Layer 2 of a small transformer language model trained on English Wikipedia (8 layers, counted from 0, width 64).
In attention head 0, each number of a token's query or key is one row of weights dot the token's vector x plus its bias. A token spreads its attention over itself and the tokens before it by the softmax of 0.177 times query dot key.
The model reads these tokens: "| " "17" "." "2" "% " "| " "#" "8 " "|" "\n" "| " "15 " "| " "\"" "M" "o" "ther" "'" "s " "L" "ov" "e" "\" " "| " "April " "11" ", " "201" "4 " "| " "16" "."

Query weights of the head. A number n stands for (n - 500) times 0.0023.
q0 (bias 0.356): 363,395,596,534,630,459,552,565,313,531,363,430,561,405,314,724,442,275,723,446,468,629,364,573,302,333,482,461,627,389,427,215,768,280,528,607,320,487,402,528,728,426,430,486,514,774,524,462,281,438,479,641,541,407,306,373,608,545,482,496,255,503,534,546
q1 (bias 0.359): 507,304,279,489,357,482,588,372,570,337,671,320,585,489,245,363,549,393,323,414,463,486,517,146,529,763,439,488,436,556,539,449,638,491,653,553,420,437,486,417,513,608,206,629,528,607,618,506,607,509,162,535,219,623,628,523,307,606,637,368,590,381,613,576
q2 (bias 0.245): 513,366,533,595,648,493,337,507,601,431,668,375,470,574,395,542,589,300,425,601,654,648,558,737,672,633,630,651,409,595,74,589,356,528,574,365,645,362,651,292,591,573,406,482,709,556,486,493,380,484,391,404,398,377,477,499,488,626,474,457,371,383,634,549
q3 (bias -0.230): 597,333,461,375,732,506,498,602,542,488,665,432,535,638,392,285,650,409,476,608,643,522,704,363,280,568,620,312,625,297,540,396,392,540,427,679,781,428,526,580,400,489,691,542,538,241,608,331,687,164,445,487,499,673,414,628,515,594,516,326,416,530,202,254
q4 (bias -0.297): 429,677,444,642,400,489,627,275,470,651,321,398,275,587,488,333,626,533,119,393,486,529,645,753,407,531,390,418,371,664,472,493,564,487,460,537,608,176,580,426,657,373,628,619,475,593,675,463,490,491,776,197,275,445,667,350,545,517,266,533,622,641,603,401
q5 (bias -0.112): 422,689,314,430,270,501,569,396,331,709,332,516,638,473,421,174,440,486,517,662,387,544,434,489,488,427,441,486,487,451,514,707,430,732,375,423,411,529,716,555,543,611,357,470,639,623,605,660,504,462,566,609,526,322,649,681,716,657,453,446,524,492,373,299
q6 (bias -0.266): 594,504,377,386,372,654,573,588,525,587,150,461,194,506,730,379,275,426,489,738,483,529,464,561,620,435,561,343,237,630,339,480,323,452,384,546,564,412,492,567,756,314,386,534,432,579,665,653,668,360,779,396,220,577,452,322,637,375,248,537,393,456,654,500
q7 (bias -0.155): 585,425,440,655,565,507,328,548,613,461,494,568,708,763,721,400,487,610,523,581,450,548,467,441,383,645,428,780,562,539,376,531,472,402,348,583,382,571,441,486,269,557,331,385,578,436,468,351,367,546,374,512,605,528,457,509,521,669,525,526,424,226,502,600
q8 (bias 0.091): 536,426,550,530,558,609,432,475,656,589,641,379,625,588,634,315,532,559,506,376,683,400,531,332,347,763,527,669,499,402,449,606,487,502,544,481,382,492,354,470,580,482,543,587,691,521,529,525,673,590,395,354,358,645,438,423,510,589,421,296,382,481,534,417
q9 (bias 0.005): 645,558,488,469,533,270,277,507,271,544,890,376,697,480,431,632,316,758,325,276,708,444,580,489,585,491,578,608,531,601,636,484,333,713,698,515,281,575,642,294,765,536,203,550,649,614,299,648,475,365,569,445,203,730,555,396,312,724,887,228,388,369,440,744
q10 (bias 0.046): 598,550,253,583,403,438,600,418,457,474,727,359,320,571,396,492,689,404,374,373,424,573,575,515,527,628,382,334,627,621,590,819,511,389,514,552,645,513,474,448,330,435,775,430,409,416,439,303,487,694,644,401,625,507,230,413,511,545,395,596,353,630,456,373
q11 (bias 0.274): 665,462,452,736,526,362,689,578,681,537,469,460,371,385,715,360,301,473,519,660,771,527,465,576,421,310,529,443,427,511,234,397,529,381,405,506,374,632,462,551,506,524,615,630,687,537,582,543,144,658,491,553,343,490,547,633,427,643,251,581,133,345,563,514
q12 (bias -0.015): 659,684,357,578,435,639,581,353,579,523,598,634,575,504,650,361,589,689,466,353,166,402,488,116,337,388,685,444,578,594,455,502,429,518,665,567,325,651,598,392,567,564,520,513,473,382,524,644,568,652,532,520,413,643,318,455,254,552,574,472,524,286,362,581
q13 (bias -0.454): 568,591,664,447,493,654,423,562,565,552,566,408,435,451,601,623,402,480,503,651,724,499,464,560,520,553,271,704,349,162,401,385,600,592,610,444,560,365,597,415,395,297,608,408,326,698,554,818,562,569,254,505,292,291,601,571,530,322,659,317,323,574,613,457
q14 (bias -0.182): 496,452,417,334,301,536,451,180,612,365,698,551,783,543,528,304,632,288,388,420,494,475,633,534,460,376,556,394,620,372,548,603,625,434,365,427,619,392,436,384,360,486,691,541,523,595,493,432,607,547,363,348,538,598,417,386,643,388,480,396,472,436,392,210
q15 (bias 0.297): 537,282,517,457,359,203,411,491,435,518,632,474,426,529,607,600,297,423,92,353,476,336,384,619,451,430,433,529,582,420,471,574,474,511,686,558,610,341,442,344,460,584,450,493,448,491,719,635,689,554,375,535,393,415,597,487,595,329,683,495,470,508,309,772
q16 (bias -0.430): 516,480,669,412,475,593,398,784,516,525,436,613,210,315,814,268,449,360,275,696,713,605,189,487,559,383,392,480,342,564,342,540,615,639,625,550,671,718,599,191,613,507,454,548,553,412,414,617,571,445,700,561,393,618,343,446,297,643,567,328,384,305,605,445
q17 (bias 0.094): 517,513,412,588,472,669,308,287,698,449,369,652,542,569,373,578,630,418,502,526,685,515,394,462,721,492,732,554,451,642,473,329,666,506,474,345,255,446,517,219,407,611,489,367,652,289,563,727,447,672,724,435,362,447,408,354,490,481,577,401,454,433,663,425
q18 (bias 0.197): 524,383,432,398,301,688,653,282,620,447,549,476,557,417,755,621,600,315,775,523,495,439,608,435,686,498,430,478,780,520,558,446,281,461,572,489,435,774,737,408,254,549,599,405,573,393,693,705,517,450,372,457,489,321,380,505,449,645,399,566,597,492,397,420
q19 (bias 0.063): 421,454,188,391,702,681,475,440,381,430,765,814,415,549,543,457,613,440,721,396,78,579,555,506,270,501,552,376,644,243,409,880,592,379,495,537,628,433,442,585,132,633,539,397,433,545,660,317,527,463,565,420,610,491,328,610,348,500,552,433,720,314,396,495
q20 (bias -0.140): 653,613,535,309,580,482,269,600,398,519,512,613,448,452,489,568,194,612,430,504,595,506,305,662,498,448,577,549,458,559,593,531,436,468,639,687,728,632,500,473,575,454,323,712,460,611,541,557,388,391,465,455,268,488,370,606,433,607,298,585,462,602,718,681
q21 (bias -0.216): 275,478,722,573,248,722,554,478,427,471,541,750,407,525,479,587,609,739,566,482,214,447,756,499,539,668,476,489,501,612,414,453,304,451,403,504,650,409,380,516,732,378,259,498,684,443,432,415,487,301,471,533,407,504,758,407,405,465,570,504,443,514,606,435
q22 (bias 0.219): 525,543,597,393,458,452,398,340,812,527,294,531,306,447,596,235,554,281,483,416,604,518,501,492,678,645,425,573,719,626,388,509,561,382,554,343,534,366,916,503,405,371,594,315,517,496,631,553,486,508,432,458,652,430,523,322,491,479,423,448,537,543,576,292
q23 (bias 0.217): 310,600,531,472,437,562,360,540,834,462,479,596,582,521,628,573,677,474,753,565,337,440,420,788,580,691,434,426,491,848,613,402,550,407,615,493,251,742,630,529,443,695,506,497,492,368,462,704,630,508,514,484,452,520,356,378,495,490,386,549,443,583,466,124
q24 (bias -0.234): 622,550,539,513,559,552,484,559,271,559,322,479,445,378,308,609,319,453,413,319,622,509,304,412,419,434,185,706,606,605,515,498,492,657,524,530,341,528,817,557,730,571,249,711,606,432,565,693,414,215,415,437,358,497,480,433,580,274,446,371,667,858,515,466
q25 (bias 0.395): 612,397,325,485,397,465,543,598,777,437,669,734,782,381,567,580,397,803,653,504,375,476,652,340,598,502,621,472,478,583,614,423,517,352,275,552,349,131,407,615,279,805,447,396,421,294,621,238,708,742,519,306,670,644,471,390,552,637,371,723,565,601,515,346
q26 (bias 0.184): 634,355,410,576,372,641,681,296,405,397,577,498,539,444,326,384,334,553,599,250,542,510,536,580,497,442,443,368,496,460,430,422,495,523,432,653,328,592,568,522,563,558,655,466,719,379,472,444,575,604,379,453,642,306,343,514,256,373,503,668,496,452,616,412
q27 (bias -0.201): 541,392,342,450,609,427,309,448,556,457,539,466,475,488,575,393,454,640,572,447,312,516,390,391,338,466,527,529,496,459,668,571,569,432,547,477,471,520,384,519,402,669,441,532,424,563,387,587,448,968,659,681,426,441,494,400,453,467,557,698,674,604,754,588
q28 (bias -0.007): 669,514,342,403,543,883,360,487,664,411,514,481,432,351,700,506,522,475,475,676,315,559,731,361,527,505,486,497,459,630,538,619,348,412,696,606,467,391,348,420,534,463,446,284,624,462,526,256,411,733,512,389,565,627,249,654,501,538,472,523,372,439,455,703
q29 (bias 0.251): 613,503,451,575,648,443,722,468,405,619,506,592,315,496,483,401,263,432,688,505,618,587,518,444,433,433,628,353,364,575,428,582,528,688,477,456,434,496,563,571,400,585,278,498,597,466,323,692,238,500,176,708,588,685,667,537,306,537,593,467,516,479,504,796
q30 (bias 0.299): 600,369,484,518,568,375,535,517,446,278,612,548,482,536,373,558,584,476,799,469,622,780,662,352,389,746,404,462,598,570,530,630,735,467,723,553,529,497,410,538,274,419,547,402,534,348,298,481,285,548,444,417,619,447,356,290,344,434,378,703,799,372,332,580
q31 (bias -0.201): 276,488,620,392,343,573,486,593,336,555,487,847,551,606,366,555,560,629,409,470,281,477,359,633,501,547,631,362,341,384,526,537,516,527,588,613,575,324,608,468,515,598,619,267,458,691,411,673,406,314,306,427,574,380,559,536,467,564,352,461,418,360,604,640

Key weights of the head. A number n stands for (n - 500) times 0.0029.
k0 (bias 0.655): 418,520,321,473,409,551,555,500,505,595,521,541,507,470,525,537,688,590,312,599,417,348,360,663,632,261,495,516,424,575,419,473,446,624,550,500,498,426,484,422,529,756,385,633,553,614,518,542,640,516,479,497,464,524,365,593,475,538,548,482,512,556,448,485
k1 (bias 0.524): 398,427,407,629,478,560,576,403,599,509,345,636,296,481,442,355,418,481,598,594,507,489,692,465,602,576,359,484,548,539,405,648,333,456,444,366,492,527,596,646,419,478,416,618,557,549,624,394,314,336,228,538,471,496,325,545,629,440,457,568,421,660,632,576
k2 (bias 0.391): 575,451,473,560,526,538,427,522,503,444,491,265,411,466,426,466,308,423,526,839,342,326,377,347,448,502,444,422,576,654,415,418,376,604,563,502,548,786,558,583,519,481,584,498,515,449,555,531,561,461,450,627,343,503,612,651,585,546,514,463,520,443,843,487
k3 (bias -0.160): 364,191,529,444,390,534,224,552,546,410,559,529,311,478,556,503,724,571,548,546,415,541,605,206,421,602,560,503,477,358,511,545,333,412,534,561,668,522,488,395,418,576,519,439,260,505,427,337,527,528,492,440,550,377,585,594,479,506,637,521,377,608,400,672
k4 (bias -0.469): 516,452,372,516,567,586,500,468,337,501,570,325,465,416,613,562,392,605,673,434,537,612,389,498,527,471,608,376,601,583,444,581,421,341,513,492,402,405,553,639,380,458,516,629,617,416,543,515,475,483,635,642,530,571,431,416,597,581,712,438,444,469,261,603
k5 (bias -0.523): 545,403,460,517,441,314,431,390,487,366,553,470,543,508,411,515,496,452,522,447,546,636,432,410,589,420,473,585,552,363,528,409,276,461,390,608,597,361,427,525,593,415,439,656,614,624,453,744,452,514,556,696,528,561,425,392,537,589,455,438,545,528,475,656
k6 (bias -0.498): 577,475,555,466,458,522,500,595,464,396,574,283,521,554,453,590,676,397,470,323,484,603,526,626,605,475,403,407,806,412,571,579,436,443,670,505,255,580,617,574,369,422,637,454,545,543,393,643,432,596,681,737,352,400,645,402,504,524,526,449,633,435,504,582
k7 (bias -0.446): 497,634,659,762,451,579,587,692,504,661,463,435,414,478,469,303,360,257,442,461,618,641,555,403,450,673,456,407,509,647,544,199,643,272,523,613,624,682,381,641,650,473,318,463,381,515,468,419,605,530,372,534,482,429,581,552,457,629,410,439,346,659,380,752
k8 (bias 0.303): 584,249,539,553,542,395,395,566,377,490,472,506,436,565,486,522,455,585,476,490,483,547,495,446,325,609,533,456,443,415,536,547,514,491,587,463,437,548,600,765,398,531,505,615,429,509,420,424,296,578,377,373,631,652,476,520,391,537,425,570,444,598,510,681
k9 (bias -0.074): 396,459,572,563,437,410,527,606,669,589,475,465,422,523,570,348,430,471,710,634,634,248,447,621,365,540,315,551,511,325,458,473,571,744,417,470,634,446,535,576,442,456,281,652,623,280,641,325,176,528,454,498,535,469,410,339,418,550,450,602,259,360,968,519
k10 (bias 0.395): 498,653,532,471,411,597,449,504,393,506,492,637,587,350,511,626,417,619,705,501,557,711,570,405,517,628,660,513,361,527,433,638,523,420,594,604,500,473,440,681,601,473,407,502,334,471,328,329,534,713,602,467,464,346,484,661,448,367,551,387,402,439,280,364
k11 (bias 0.382): 410,516,696,412,336,478,641,445,512,332,479,410,476,406,402,559,634,670,364,565,476,588,328,521,716,472,482,381,517,511,327,423,509,363,478,522,439,798,678,585,466,373,441,665,527,396,486,570,496,453,651,486,495,490,496,465,401,468,281,505,640,436,423,548
k12 (bias -0.289): 643,406,558,713,434,617,474,478,546,586,411,600,307,617,479,518,592,566,591,532,632,634,613,603,479,607,378,700,355,514,447,448,653,482,369,508,566,370,727,597,476,426,436,457,371,371,391,551,417,469,462,320,436,399,578,537,540,430,464,651,408,439,518,738
k13 (bias -0.538): 450,372,469,507,628,477,400,642,533,469,401,554,452,550,507,629,461,614,448,549,375,365,542,472,574,491,578,454,423,411,626,632,540,589,391,353,369,432,473,494,489,408,434,459,490,428,573,503,516,529,648,490,415,699,350,526,607,544,488,465,510,372,588,473
k14 (bias -0.002): 610,488,550,892,382,560,376,591,498,439,634,664,629,461,545,451,499,618,663,607,455,664,393,290,485,569,626,601,457,576,497,643,457,384,424,608,444,364,435,524,448,439,498,435,542,573,383,307,733,444,388,490,436,432,395,625,411,484,559,516,333,526,423,526
k15 (bias 0.555): 413,399,445,701,485,408,557,511,401,438,442,445,526,531,427,354,345,450,552,498,329,532,553,591,524,441,583,442,420,528,499,581,649,699,548,425,514,587,502,455,562,476,592,489,764,489,533,416,401,430,452,569,597,387,333,486,361,387,459,512,421,424,481,624
k16 (bias -0.555): 534,429,535,260,560,397,513,597,433,351,505,295,380,591,583,625,534,551,456,523,365,493,533,406,691,589,365,465,570,319,475,504,581,503,595,441,429,300,568,608,540,481,521,479,612,450,507,472,533,499,473,499,366,525,636,486,430,492,493,587,494,298,566,710
k17 (bias -0.020): 601,503,447,539,601,682,453,641,382,697,325,348,400,467,608,454,363,643,311,528,657,536,478,408,392,426,379,483,475,467,519,595,520,382,367,535,428,319,490,687,595,342,620,590,598,583,546,462,494,371,550,464,325,506,578,723,436,551,449,459,486,460,574,385
k18 (bias 0.558): 550,464,650,511,606,421,455,551,706,525,388,507,498,433,381,413,493,476,405,529,530,626,515,470,687,559,628,569,635,465,542,568,435,521,359,548,628,450,435,489,494,347,357,521,585,555,474,611,493,545,351,467,573,341,659,712,439,514,525,569,546,524,489,458
k19 (bias 0.372): 632,497,459,728,237,498,370,576,607,636,432,596,401,456,523,492,538,330,605,452,354,672,546,494,546,589,659,442,512,584,345,574,528,459,354,663,435,373,322,452,589,602,610,480,377,542,438,393,596,636,441,362,580,370,565,462,461,391,336,518,490,546,480,665
k20 (bias -0.373): 394,546,514,587,405,375,402,465,428,497,546,253,544,408,425,441,533,269,445,608,545,397,442,542,634,541,401,545,591,351,409,479,562,511,511,390,426,557,471,577,459,575,578,601,674,535,414,359,532,558,677,544,536,593,540,481,456,557,460,586,563,319,499,261
k21 (bias -0.583): 567,646,369,488,690,336,594,501,569,650,655,483,441,638,397,509,370,437,570,456,520,458,320,505,376,525,462,497,684,524,556,608,370,588,457,469,661,596,608,533,487,388,479,535,277,422,581,555,581,488,470,445,404,498,665,368,452,371,586,498,591,653,493,571
k22 (bias 0.542): 644,382,529,537,652,485,403,600,303,460,549,438,386,434,481,647,393,465,436,426,476,489,264,539,568,587,457,451,539,458,543,517,378,473,552,452,384,448,520,593,610,413,471,408,494,484,627,761,563,442,473,504,420,409,408,648,585,538,590,470,446,545,370,566
k23 (bias 0.687): 733,511,421,418,584,393,400,406,557,622,619,529,477,289,492,581,535,425,513,333,600,561,584,334,406,554,494,489,552,632,581,482,583,638,504,483,509,579,445,494,529,393,433,537,600,656,527,545,526,558,553,287,502,415,697,769,420,464,402,514,544,541,532,528
k24 (bias -0.617): 532,279,455,527,547,433,351,459,557,612,438,536,543,363,562,626,458,570,400,389,468,354,413,584,602,518,448,587,559,493,462,493,663,549,453,496,532,512,478,449,506,451,469,615,624,486,489,658,374,473,358,691,481,538,503,382,589,490,473,611,560,564,493,374
k25 (bias 0.487): 406,580,571,625,607,577,515,447,525,476,560,595,362,404,367,540,499,419,654,276,551,708,591,432,262,568,679,587,481,627,355,465,603,536,535,614,400,633,659,696,538,406,537,500,435,536,364,510,546,435,540,317,647,332,458,558,443,535,412,553,521,581,334,408
k26 (bias 0.370): 586,576,565,578,572,377,514,441,475,380,400,551,448,414,430,483,401,688,379,488,570,443,628,566,591,518,449,671,552,718,368,535,406,581,371,657,469,594,558,369,444,493,470,489,500,478,368,569,416,477,484,492,489,478,645,627,461,581,567,510,414,530,315,496
k27 (bias -0.375): 488,713,399,654,361,512,592,384,447,643,445,590,523,560,427,380,528,452,489,571,554,510,612,513,402,448,534,492,360,505,491,368,544,517,553,531,341,364,571,645,368,660,576,408,716,454,542,454,431,385,490,410,458,390,568,460,339,498,387,459,505,503,405,547
k28 (bias 0.265): 544,386,573,606,411,473,528,571,506,568,476,392,399,646,474,473,545,629,529,487,629,506,593,461,443,509,533,363,512,531,566,446,479,353,600,373,462,574,408,575,475,469,591,560,357,457,278,493,596,577,479,455,381,166,521,532,429,564,381,682,705,414,540,386
k29 (bias 0.442): 488,584,604,495,599,468,546,499,502,502,654,455,502,472,455,437,517,614,380,509,523,442,504,641,659,426,457,394,380,415,349,548,498,407,449,391,486,508,643,270,633,597,563,486,571,290,464,595,335,396,495,449,559,606,584,339,709,445,242,570,435,547,715,599
k30 (bias 0.612): 567,632,565,476,517,547,474,517,632,440,423,567,546,251,486,391,372,469,391,534,449,435,581,496,394,453,480,435,408,488,487,558,672,400,340,628,603,595,549,664,539,682,610,441,450,466,521,439,532,488,472,489,367,421,535,625,504,497,483,545,578,552,406,493
k31 (bias -0.379): 430,486,395,424,517,424,453,636,475,517,559,365,462,501,535,280,437,517,691,384,377,503,457,688,493,394,509,662,526,530,465,458,379,462,301,470,472,408,360,495,509,664,434,446,518,493,675,557,585,541,411,594,554,669,504,699,515,527,426,445,522,478,479,527

The vector x that enters this layer's attention at each token. A number n stands for (n - 500) times 0.0076.
0 "| ": 523,242,349,323,699,412,774,326,334,511,238,339,677,528,506,675,369,626,438,472,519,226,581,807,756,448,369,314,555,200,557,637,540,452,626,137,421,342,717,525,471,366,602,609,785,318,714,463,313,417,524,645,529,765,247,325,541,747,554,692,586,235,890,609
1 "17": 386,283,379,319,713,356,779,400,373,578,303,302,676,631,620,693,385,696,571,459,545,114,572,775,672,595,355,397,592,238,578,607,599,356,658,75,465,310,682,612,379,421,508,556,786,205,682,447,400,427,466,637,558,855,277,287,488,733,505,580,487,251,798,626
2 ".": 497,181,442,284,743,350,750,360,413,541,369,370,658,459,593,678,409,691,455,497,468,118,551,737,696,532,326,336,555,254,604,662,579,398,720,232,414,334,709,603,343,399,450,631,788,209,771,496,360,423,387,649,533,851,335,289,475,781,638,518,471,276,892,533
3 "2": 448,170,368,360,695,396,799,348,419,577,306,354,631,587,590,707,440,678,554,507,586,74,504,748,714,606,312,345,578,240,693,583,526,343,690,94,451,280,652,631,397,452,469,616,802,234,711,471,374,427,486,661,559,825,316,281,452,678,593,595,470,231,777,589
4 "% ": 410,206,403,289,719,408,698,330,437,554,254,294,689,612,550,677,428,627,498,530,529,227,458,845,684,550,395,322,527,213,618,613,643,360,692,152,409,365,746,596,370,329,510,579,795,274,814,421,378,437,447,602,578,821,288,280,517,767,555,637,492,252,787,601
5 "| ": 450,187,353,313,667,375,760,287,420,563,246,347,620,534,579,685,356,639,468,553,534,215,510,811,743,554,384,322,551,222,657,597,605,336,725,205,368,351,654,558,428,371,433,624,873,264,782,467,285,440,496,615,507,800,324,317,581,733,556,734,501,284,799,596
6 "#": 395,193,419,378,657,302,778,364,451,596,331,322,567,560,540,725,422,692,499,577,481,258,466,719,703,593,392,306,728,263,668,603,616,371,740,114,449,301,613,526,386,422,513,577,878,203,768,438,322,441,395,561,497,900,347,348,488,712,577,686,469,205,811,550
7 "8 ": 462,177,372,325,697,382,722,354,428,540,300,331,655,595,550,736,447,595,474,566,576,144,525,781,727,552,451,342,578,233,656,641,648,305,707,206,433,313,701,588,407,389,399,577,820,205,810,443,343,420,428,618,611,791,305,249,441,746,541,700,512,244,711,574
8 "|": 363,182,336,342,670,386,781,356,519,581,318,426,622,453,519,613,434,670,416,477,555,159,524,741,691,602,440,332,576,267,643,601,640,332,772,140,391,338,639,525,423,353,482,732,863,212,715,544,316,396,463,706,587,794,276,293,512,815,561,635,491,253,756,539
9 "\n": 429,199,418,299,698,377,756,383,439,548,275,374,667,443,540,718,408,579,452,543,552,262,529,761,749,597,344,271,532,212,601,591,616,353,740,161,433,336,730,574,466,395,478,665,918,191,826,479,345,359,414,560,517,756,296,325,473,857,521,608,476,335,738,570
10 "| ": 413,176,380,322,677,382,754,292,433,593,272,359,605,518,598,672,376,641,456,563,504,215,502,791,742,571,384,305,540,234,676,604,639,316,765,202,375,347,634,566,416,377,417,641,899,252,817,454,281,433,460,587,542,789,329,332,575,711,536,761,470,319,745,582
11 "15 ": 433,173,382,327,713,375,723,360,416,567,299,338,668,608,574,715,471,621,469,523,544,134,534,765,724,572,414,336,511,281,663,627,668,289,746,158,449,310,705,619,412,432,397,612,843,218,832,425,329,420,414,610,657,785,321,283,444,704,497,674,489,281,646,556
12 "| ": 411,173,384,328,679,382,753,291,433,598,278,361,603,510,605,668,378,640,453,565,500,224,500,781,745,573,394,294,537,240,676,607,650,311,777,201,373,344,629,567,416,381,413,647,906,251,821,451,278,437,454,582,550,781,329,335,568,705,537,770,465,321,726,580
13 "\"": 363,134,380,347,735,399,741,394,498,633,391,418,607,470,595,662,514,624,417,485,547,209,539,691,700,607,254,300,534,214,609,571,724,347,765,258,415,306,677,570,438,333,495,669,934,284,762,463,304,363,346,531,577,741,260,408,400,714,599,713,428,287,782,584
14 "M": 366,86,559,319,772,392,754,394,495,659,376,379,634,489,625,656,459,606,511,520,419,243,507,712,694,566,375,237,678,274,684,574,590,389,773,212,485,224,675,552,397,430,455,661,886,206,774,416,296,439,444,571,553,763,278,212,436,667,594,694,484,307,660,538
15 "o": 295,183,464,328,751,391,687,347,416,602,346,393,566,424,622,730,512,655,466,447,479,269,558,628,714,628,397,324,518,133,644,651,622,319,739,161,417,347,673,532,349,451,510,741,883,128,853,494,356,424,441,534,619,795,375,241,451,610,613,613,408,370,759,613
16 "ther": 399,179,402,387,810,415,667,473,378,618,383,383,696,493,659,735,548,616,509,418,477,115,488,583,782,604,320,259,581,184,624,578,682,320,775,239,433,218,619,504,466,478,514,603,869,180,874,512,289,418,365,555,565,828,330,400,366,673,531,620,459,401,668,528
17 "'": 473,170,516,295,733,403,739,433,461,529,365,390,608,548,563,701,505,708,351,510,478,278,508,624,733,664,378,238,584,212,629,579,675,298,816,165,373,244,683,495,333,271,474,647,878,318,715,424,367,398,436,587,652,815,321,417,374,755,598,706,436,311,695,520
18 "s ": 422,184,368,298,679,418,670,328,495,564,302,345,661,621,598,691,467,567,482,547,480,246,444,735,743,581,405,262,557,250,630,682,716,305,805,179,419,349,692,569,390,356,507,614,874,229,867,418,330,429,427,526,622,775,252,319,490,755,555,681,399,321,654,558
19 "L": 366,102,420,300,759,360,762,456,530,640,400,406,596,506,626,612,471,594,502,510,447,245,542,716,677,602,303,220,704,245,614,615,669,359,799,140,455,287,599,578,506,444,443,603,913,218,744,463,358,387,452,582,576,742,271,277,441,673,608,774,409,303,640,515
20 "ov": 338,227,470,404,700,358,592,320,501,746,313,369,577,535,594,666,453,655,540,449,494,245,420,703,754,619,381,265,482,155,558,610,660,364,848,76,524,280,602,521,323,430,521,638,882,205,834,386,362,426,418,598,562,888,334,337,463,700,641,696,508,392,620,513
21 "e": 339,240,372,310,793,329,664,419,505,595,383,386,541,474,612,721,469,668,549,434,466,229,591,662,799,586,352,272,535,217,658,593,685,295,788,145,401,282,669,497,404,441,517,665,957,205,836,449,384,447,400,524,579,766,332,289,427,624,627,571,434,374,682,576
22 "\" ": 392,181,379,354,712,376,591,350,459,586,321,394,644,544,545,698,448,589,427,552,534,230,522,761,734,649,351,307,565,263,588,678,710,305,805,85,428,360,671,619,456,414,455,642,945,217,820,481,322,368,379,483,625,670,286,351,440,720,542,701,402,332,680,587
23 "| ": 395,166,394,330,673,380,741,293,432,619,306,357,601,473,606,663,375,640,442,573,502,240,489,760,755,585,433,279,527,253,662,613,672,293,820,184,376,338,609,579,425,389,400,654,924,260,834,451,275,452,442,559,566,746,322,356,563,681,536,787,460,338,683,577
24 "April ": 345,167,472,390,720,316,685,450,460,591,394,264,730,508,508,678,511,554,436,579,441,243,453,667,717,607,400,278,594,330,623,652,621,257,817,102,423,336,588,635,428,384,464,631,886,116,859,444,319,449,476,577,561,703,324,400,426,693,508,797,519,289,709,569
25 "11": 331,203,388,388,728,350,787,404,458,614,386,329,618,521,567,725,427,668,533,480,546,85,548,691,724,650,419,305,559,280,688,624,652,290,786,57,442,316,623,591,366,477,440,650,883,222,743,449,387,464,397,520,674,755,287,309,427,627,517,620,457,313,619,637
26 ", ": 443,148,390,288,682,380,672,386,443,570,377,357,670,468,632,710,422,598,507,566,475,242,518,736,753,575,464,248,569,252,637,700,654,289,825,193,444,357,638,557,409,370,409,607,920,221,830,405,276,408,396,501,597,746,275,365,483,775,554,702,400,377,666,565
27 "201": 336,178,421,438,741,322,715,457,483,575,349,330,659,522,510,748,439,626,415,527,448,208,545,621,767,745,396,296,540,239,598,637,636,275,854,153,437,334,604,592,386,522,480,598,894,147,825,455,316,500,403,579,597,736,292,358,554,617,509,648,491,252,578,602
28 "4 ": 414,146,394,338,704,372,707,373,440,604,332,351,658,549,581,709,476,596,468,580,533,175,510,712,737,559,481,289,533,282,657,638,733,274,811,179,446,313,670,626,417,391,385,586,879,233,866,428,333,436,366,561,634,727,272,307,447,683,533,720,499,304,589,549
29 "| ": 388,163,394,332,672,374,742,294,432,630,317,356,601,464,609,661,376,639,441,573,502,253,479,748,765,588,453,274,522,260,661,611,682,284,832,182,374,337,606,584,430,390,388,655,929,261,840,450,275,462,439,546,576,730,320,366,560,672,540,790,457,346,654,577
30 "16": 317,242,393,353,749,339,778,428,463,644,395,288,641,524,602,716,403,690,527,465,539,137,551,694,725,635,444,313,544,305,645,621,681,290,798,24,446,339,601,619,399,465,436,569,880,212,751,426,376,469,377,506,655,777,259,334,460,639,493,631,450,337,601,628
31 ".": 425,133,468,309,769,326,727,391,448,606,450,377,642,372,610,670,444,692,407,506,448,176,499,658,741,572,421,263,519,321,610,660,654,325,873,192,407,342,656,641,355,444,372,673,856,213,842,463,331,472,325,533,608,759,326,330,445,715,621,576,453,369,695,520

Token 8 "|".
Which token does it look at most, and with what share of its attention? 8 "|", with about 30%

Token 4 "% ".
Which token does it look at most? 0 "| "

Token 11 "15 ".
Which token does it look at most, and with what share of its attention? 9 "\n", with about 80%

Token 29 "| ".
Which token does it look at most, and with what share of its attention? 9 "\n", with about 20%

Token 6 "#".
Which two tokens does it look at most, in order? 0 "| ", 5 "| "

Token 15 "o".
Which token does it look at most, and with what share of its attention? 13 "\"", with about 70%

Token 7 "8 ".
Which token does it look at most, and with what share of its attention? 0 "| ", with about 40%

Token 5 "| ".
Which two tokens does it look at most, in order? 0 "| ", 5 "| "

Token 17 "'".
Which two tokens does it look at most, in order? 13 "\"", 9 "\n"

Token 28 "4 ".
Which token does it look at most? 22 "\" "

Token 16 "ther".
Which token does it look at most? 13 "\""

Token 21 "e".
Which token does it look at most? 13 "\""

Token 19 "L".
Which token does it look at most? 13 "\""

Token 24 "April ".
Which token does it look at most? 22 "\" "

Token 31 ".".
Which token does it look at most? 22 "\" "

Token 26 ", ".
Which token does it look at most? 24 "April "